Layer 8 of a small transformer language model trained on English Wikipedia (16 layers, counted from 0, width 128). Numbers have three digits each and are written without spaces.
A neuron's activation on a vector x is SiLU(gate . x + bias) times (in . x + bias), where the dot is the dot product.
The model reads these tokens: "lege" " career" "==" "\n" "A" " point" " gu" "ard" " and" " H" "art" "ford" ","

The vector x that enters this layer's MLP at each token. A number n stands for (n - 500) times 0.0075.
0 "lege": 615279573651490663687490601513431422788328430508547695560514517455369459353377323604508614428498527523562399533427491694349399415444380584542615612576576689683681398522514538521439512440518584569503429519653570596610463518512562534489572547613581583341756469604524469512351476506547562388574490390516423621329587407600282589369619720478480427614620505653736473527623664313280547533526
1 " career": 592099455506365645379557619462404373607407186385310621650514473599401578398483517392560537443492533748676341601457509693418369476530369335422603592468446549685523369641460582455535510433442488554373500482503606599604529517481580560568408581538540555452708497468587388631520572600540435470596457434528667602365674288528222552376358474507590476460576489666638481578594451375211589566496
2 "==": 606248519552343651364333522416465472696513450552582496417441641559387386581326483453415535357527528491424371501448465532353384578597483330530493594566973600420424684671507523655411649672511478475451547593565538567579526510603635469667244466506476507560690738390575450525655534585588546392595494346411403536539658377575416392564392405356561550297445382676798558497442513528420500637637
3 "\n": 364416446685499573455429550321450306638458528591699707332553547507448627731402279329302748513484476714429494438397536497360516448458564641496604774561482563496517639559544568691620570531280532561490591507610512536474472494491377603506277517330526425532801824479508315495630499455659485354657489422443441551715545429475391519256435523377591501341399435674601591523496554489414493503513
4 "A": 402304619575542418634460553434490365634671467700396624418348539534532526374275654671585716563532382469493637406470465431562557415534421682426323434458437581544574490455588641623478722445522619731485630384527424403550703490419692394636437636354236413586194629415598616657519584545347630466612332492540526651602230416437603538306429559375650512579630461567610543485466625605557561618567
5 " point": 460302647498593797452627546283488470587556361432349403324645561369299561633432496390418581543494591671507469538485495634443609380593741647548409519553553437535506360639474412478737581601577468600701638613642527490542885566516420765481391739575486389596461671397418502335533333794545181557618646721564534628538387361395397317464374386474604516430650532601518305423325681653518535630624
6 " gu": 516703416530443549385714449286758168687497516437542626480498511576345461564428583631456619498528646698603576757553232458683621557410423387333567552548504506587606499666351519484657499813434446598449654411411440459518640433466428663439223484421397170505590790586499574502614417586637351378305331659653487553586402600489335389718431364462645727229499641591387277446388495499581679528716
7 "ard": 574506263356416334403534550404683306586666356336421587538563481551371604669317642617143468742403367525444649475399466475351765523554590473790451511547605458495549508642425618510671496509565526508603607366456532484448690262530481353497661497511587412539359696764417441432424418510544455554624419630500465381726477359701513367579381317531485618613432586629492218577442601345597654415544
8 " and": 419364664574474394389532508539543588598594407732611755243568436520441547574555605588492433471482576620567515506510525413493427494457425302517683471555623535446594352828481451545391582517685564680733404332526607581628620487657486540700540450554470550547496683688482504421591418440576424485527277651607437589749527695693391506425453560501371351410400588572753545516320864515416554527759
9 " H": 572359478501539414496568563535480451534560372605560466461662373507619499623495424575517419480508590730378369498566596578690668385577694399533534572497376504597311515591517529429395418710448482605582529513413535469478475487624468606595383548478558575517543516574561637677545493554339546422610373657610575613639431486376457545470391578201545293536471657571515455494362514578490525666620
10 "art": 596531333465607514599526608535621272480681317629493435496638386491695509784433307555348344697344543435503602423456538445581657337465368950648448546271234370560343595648428700469573239491549532610618459387462567490449524596462536508513599455621541485589591589741425385489500574536502523654479599419587670478494631448441559513564462530477621373422511425616470441572442262381437408646425
11 "ford": 815173531564653579502687491394623305539631533624412659495479478499466589680617351531411621674390473602566506365429543555591492451355571695542774613498416492511376488543465545571547395732591462402511527413495390512507495429723493455533587619566434447457526574554343617618446528614435622516539438500367549553713723566630352572387621499473685430429502541753632652498465449551484658596606
12 ",": 547203486429563422378555555429435350458654581584527802364570393420430628690450413560591596603495539566439510655469520560405583486424704646481583542418559441532607615584670485508396649489400433573443622455366571573657433490493498557549442507580416496697638724566390321623469572469421521611567491610432598624622539341622491508332344390495448494548501481637439518373433567483406418611826

Each question shows the input weights of one neuron of the MLP. A number n stands for (n - 500) times 0.0012.

n171 gate (bias -0.155): 536726428833511515655462412546317482408485719496622254638709395886625271782660530723529504636586302402553693423597538565473625511535639515426561562507690664387566485515790478514458696580659344677559507332441575547506463610590662508496563434332444577482493349455406655609588603237382482459523579459424463568488743527306515473592413523776447663457565442392405466446577439405710647481428
n171 in (bias 0.092): 382551461527393633327583636564562512696425464488424561506576459500536571364353586618552666643387580401623420509514458564443557377439598524576536520465475594665460409663450582719310485404404347467515415391377414489528453524449503439468632506508544500441520579229509366530521711452465608308668816589572462263444535578474541558446461476442560434628381460530368360363424521404430613497557
Which token does this neuron like most? 8 " and"

n142 gate (bias -0.117): 531383441520412401582659464503490678720500603487513527341463448608526500409484399470358662659698373500467673654540622407602562526611530421478467620626778465576484644435465385485602588299608703445663411437529839555676539448458568301418368440455590523497535561575438621474497598372430522411605575519458610287299445605335497367556438626626572623418231500473553393356530467591653552462484
n142 in (bias 0.035): 617521561464614402355650475562659648491275635491331568460450470470500548600573557497450518690423550484370727460575601564403409634668454649580518365578500778574462598575440512480537545414545339642473420512506512438435551594476388506339613416489452555625500503349410445400482462405459485701546483473512521427509428540362370525136388632649491614560471280477567500616552643561541334565537
On which token does it fire most, and how strongly? 9 " H", at about 0.47

n41 gate (bias -0.235): 715403402676591625412442563646494465475552345487640439315557329441562419561428464550532457516560510551480324440466342437621555529450653461395556478555330568378349459636468245460661396277565261468420538398414494558450570425513396709503526452509554500393610351321463404324428506494440652697497516552409452575357506730153357473638370441537484548398509507462467610559414673604643367382336
n41 in (bias -0.034): 503548429616694671503506408679584437622469509522442413489425472265421677397443432664412451562621610506565527569624537531401528436407451696481333426503445584678347566683525580561585537546373594472589494371478545588485475585548638376453595463695497712505445461444495670483346366524627371492472548612489718472565542517522486488588418566555551500456615584512358478557695418492470438503466
On which three tokens does it fire most, strongest first? 5 " point", 10 "art", 2 "=="

n214 gate (bias -0.178): 448574455429446451590356562441436387437326575420572596431503471274484497433333645467475464375698474457513385563540376402591375478378559584600513597242550443286587538503570399579422545503539468327528528715509584551517373484484481644802459330526563568358466494400457675307571459260431682475435405583445564691510561519521676434549484493333490422645414352481286423475657419510321590737426
n214 in (bias 0.079): 560263326491343561397546427643591293663575491526407615506397380488460574595591589506419570503435347536578539538410480529451405520518653535525529648537644599495359399603475486459381477451543313583494542378382552406384514655480460468578650481531489651495614379500643484428561436585514584659632546565491611442518611578484416316320563398601552632389342471399543372593616532379394603489664
Which token does this neuron like most? 2 "=="

n246 gate (bias -0.179): 525395523454562453566611433594598359542599503543345466477446441520305579565538404339685423309500469661556608436576627587437553513703591447477414436706524301361659636339552594537510460467437540487678481393348520634441416517313411456503721576422484443376752510372563626470400692465371510664762641565672578463531608583641503604487487440485735600783362551378331493506480421444307579484344
n246 in (bias -0.087): 381488703623456355333541636524656366700435524297577560346497390635371483545418488479455488552459569436518472410506674565418442514446796482494600398575659312516469546413428543481465409320427641564586486521411558278565606468299520405443422516588730376522449434316388570661500358380643523417562517593398468568442541544380580494565442559492482583479628590475503445520524547497509387563479
On which two tokens does it fire most, strongest first? 7 "ard", 12 ","

n76 gate (bias -0.175): 346660494676594637553591516462404555362557593506678292401651453390717412454385569666521586440494694334550430519653506576563381565529539601488481353369645671476591525416695352296532415522632427365639614554423525703433531283522453663576546366549481646408424445434500572456348549461343589619358605416403438582477394706560626391513513503508449348500589423468503581464449664346509541404519
n76 in (bias 0.107): 326448522486418578563421536466562323543522441604513546481410574321514623494603536606426558423582367437418418500707370542475711454523534508575511444448365530425577575423570484588475475497368588571530656658575489468455605418437495436497573431428527547539511446511552544398375444497387674398503374334574432475526389356309398385547519754348359561477664486482486516587570663327444473454370
On which token does it fire most, and how strongly? 11 "ford", at about 0.33

n85 gate (bias -0.201): 639696686580500450601509624713461566506475728631287391600522369497506482561574546403423403359567491404485544478462599540559509600623447549635654613637588473367515464463527455610500279447435389515551545235419445538511297457528537638488424403486506597488548335417441512561317691523425428476657512494565521392606619450594524484652260572478531561869704327425488472538534469534521555479574
n85 in (bias -0.049): 472489577492354563489403478757304444418598414532609543558620460416519489432607359506429607546333439568454466467521547522464430441430472470413615445495570430454288473559535407523552557456701503522593372596686549490581575386527484600553345535493623698362497513454609453655694555451341579489440518602587414582594355475461423506451443533486544571616420422598459638352624653467402581540470
On which three tokens does it fire most, strongest first? 7 "ard", 6 " gu", 10 "art"

n114 gate (bias -0.169): 416543531632613519555555516425494572452411288442434380410506381494420494443459141335449631623522538347595473569503686375531402430412465534485454443509708521474542404613461416471553534528451552543590434634455325524424557598399356359342630571455397435442479452558485360442438604430476329377374556619402494596423676590491458594503417506714268374818404324541525579412463589500293384434429
n114 in (bias 0.145): 460520517554514578594648564582525506573417590503531431390374395417497568639580480439464480355490485547466552567440451294480560461720614385472491564673221483605437327437404564656529457434557557514396452494547480376480402494637614378528644555492348503613605687509462519571618359508427336506641731378649294428491336520358366485396503515618580464464527643529520469588529509526698500508460
Which token does this neuron like most? 5 " point"

n144 gate (bias -0.100): 547509600494439606500380509516613575464401638420440471563430417339395543378378448252590578445614589301515381500456534491503491330592364472467245662469437433636408651515403455631553438397438658454461554450551633432532415636577599424455667514191430522334416609466589521404628401512588440497686594454466399503407592494368569399328488428617652468639541430422599270503538485571358472664298
n144 in (bias -0.082): 521443480534424572557525434584340334572457509562650566425552525398679520491500455555552543449600436597631642596527597431369503522465587520588682280345535542495432400333419639513489415503537551582581297374528514553539656733537390517541704505451592549617456605554476419489463489581486235359480646483571478420334581409524285561526344500550514527432546538457477562465420435494392384522728
On which token does it fire most, and how strongly? 0 "lege", at about 0.97

n208 gate (bias -0.199): 457756434622493370546523403812494381407695416634558521567483533589336667292557497493771430313526639374651503625531819540414418610443406563513550554546655532494427555366526448416649776447539530441448461543580579497523539441435510600510500388374536540519299288418516610424593551400381500455437697467447370364404594573606535329404392590714536631586519456373427559478457678381384451503368
n208 in (bias -0.028): 428732542621485512494462584353459327413550614436295500470331450497485427371517385542503428453427509561636511415494476467542426407549597610552346317430661366539480491503596636456479656503659426388512566449566376542447407438794571524563317440642526569422677434680508317662625554534413373532802455526550497589577313506455569494616479452451464367472542606525482647342515562447578482462500
On which two tokens does it fire most, strongest first? 1 " career", 0 "lege"

n228 gate (bias -0.161): 572327570535641462585412506487512731534440478491839535487371553541573425703333418555537449711597552687589464435488427567643566643523726621361513362491412647604634559506606497556497677541642370399447373458512544394476571557412431339491453462425540618494573370468422542364465589337466429608633599688551556408573584567317537568500472340492614629394407688460506418570404655715556494270475
n228 in (bias -0.057): 475315456442341523465304685556423424440474244379571446532539543392584379467399413491478515509370428605488567310660465709550509229652544494588506517417435443277452585529477432361474520526648439506469457468435422610475600546416575491604511559656625353369497593665561566448579393564392596732410483454375509482433575392406492577480509426543582375639550500541456497478482328346585488412538
On which token does it fire most, and how strongly? 9 " H", at about 0.61

n224 gate (bias -0.150): 195532520494494555610377447603614596616503570466494505535406549283561575536406428573587497598611461497575533429393456409607408616207373422410410598566506517551522644402256627419465543337546619514350370401483486423559591462595503591517497415385650532454369520350481668477523517580658528466752503383442585407401486544536480506483572547482488455639385470396544371555623610402511468560390
n224 in (bias -0.071): 523372530418650544623470536511576599479459500484428648636424448552349467480605396636508664672562461491305571309735561417442514543553567547412522503579618495410598548435603503526528741552599451658446371575543489502624540497443648402479416361443427500523511409577589323525456537435644497455637466649358503729554527503550452508395492567505646466537552506523404424560353624478340497492533
Which token does this neuron like most? 4 "A"

n126 gate (bias -0.128): 348542548551447523562618741451464591647506537553555479336486340435607618447546463537459554441453395726625554616570540368668486419517517457610639456539567545391612622294464434463571364432506605452483351454456528545471511446523514422511508578505556635588360470345681354684417355484387530431520629402489564420406326423400263488480506434485474675586559486540446618676388472426525399414474
n126 in (bias -0.027): 505527641381484418465476568272585497558400399310511485456470390459500479433534419503477664454580522441322355539557437489478551508436539408434587497473417452447552711481468666518446637527438524540434437396429613591458529473299465525448585547537492383599565516473567595398503537364366592616630508439559535375522596552495534681356408437557503565497684387511505337466527478581445760619741
On which three tokens does it fire most, strongest first? 4 "A", 10 "art", 8 " and"

n70 gate (bias -0.264): 332560506465532616649513551532362478391468487607491479561523585462570383533681341368528300601570467648452399373415442339529563656647565481494583577531529475431500531547472341479494681433595570478659410490584576683484353703579621675445534506488466712369534481506506503560471577482692469624522603500579651212566425625579447603445376461598458703473277620535612623391468478414441516081391
n70 in (bias 0.011): 658370512527697574503545442478485518399567559488399528494581394427439433393283324617515515594489588358457722522601469589378615530444491445541399710461500599423538399294545500606610457580655424694524435383369637600510443430439506364653554455500377586288526565424503619451577320599417512541506529331549389677538587338451539596322336497559598471564445550472668267570478634357366491527659
Which token does this neuron like most? 8 " and"

n296 gate (bias -0.176): 471416456338453479737352616548396457431449390433480343545189705649466513616380480589710538395604545686510627285423346411656375720500676571355510415379465533395487487399337371529541524517683564611490440418391618581509437341550551476421473641497566572363497497466684426730664654345477444484500577403419543320447641493307497417524436455530605674535356569417123487409538575598533342487439
n296 in (bias 0.046): 497623524671380384633515482458538577604592455509543629354518573453465676549463524401543530353384609610624489476570414485550488393388473695520506306564603317533412555553364428514423627319556423479564647637615620411419738541553435404700396473519486422591611414426469393485337437483348288606642643523538398580503509450360540551342441605342527586623464388480601506559425509532494661561346
Which token does this neuron like most? 4 "A"

n25 gate (bias -0.101): 470365509419440477546385696694600382565604509423523562321402431546546529590472647559573547540629545620500433500450450556634488503545603512489634612640482474663603277638580401424474540497382532618358497415517402584369537685523315315511398383484534509372673379451613519543392598608387430432570643532503611497467574471541582450509506582645491688491495473442294417431602465433633615301555
n25 in (bias 0.103): 431568638576276567534612448370408431534502418498572511435565493512598537538557546478540530720487538475436571578640485495367627490535490431584406617517505505413479378644500522535520622572407522510413423626409414489557406566363427530353575455683529448452526548598484523524475376491340526488606477464466427596574466562400595692589500483545596415421574465496621619432490375466435615481596
Which token does this neuron like most? 6 " gu"

n82 gate (bias -0.094): 511651526500637293503349546569411467616576686553346427605440573382587441535535638566554440635522546448545557333227318659619492450494394424475638516403633608424519566480486398519647573531542587360547448574423461383317301421447632417394650490474481591415533467480363540551500601538500503390446489372430383605523542540326500377557449366421670550438431391521472561548511503551555472470390
n82 in (bias -0.027): 472495392500567682395377568667503448700422533375492393593409250465589436536516382650565405642627340397538466448426476470619642500627464427503592469418539336543497626508489568449465540508497430404508660543455505498454635473529556656440410351412439364452674445548518467556597638490408620411538495441438442643450548508428641467524564416472567514480561505532600268582565511371555380482530
On which two tokens does it fire most, strongest first? 8 " and", 5 " point"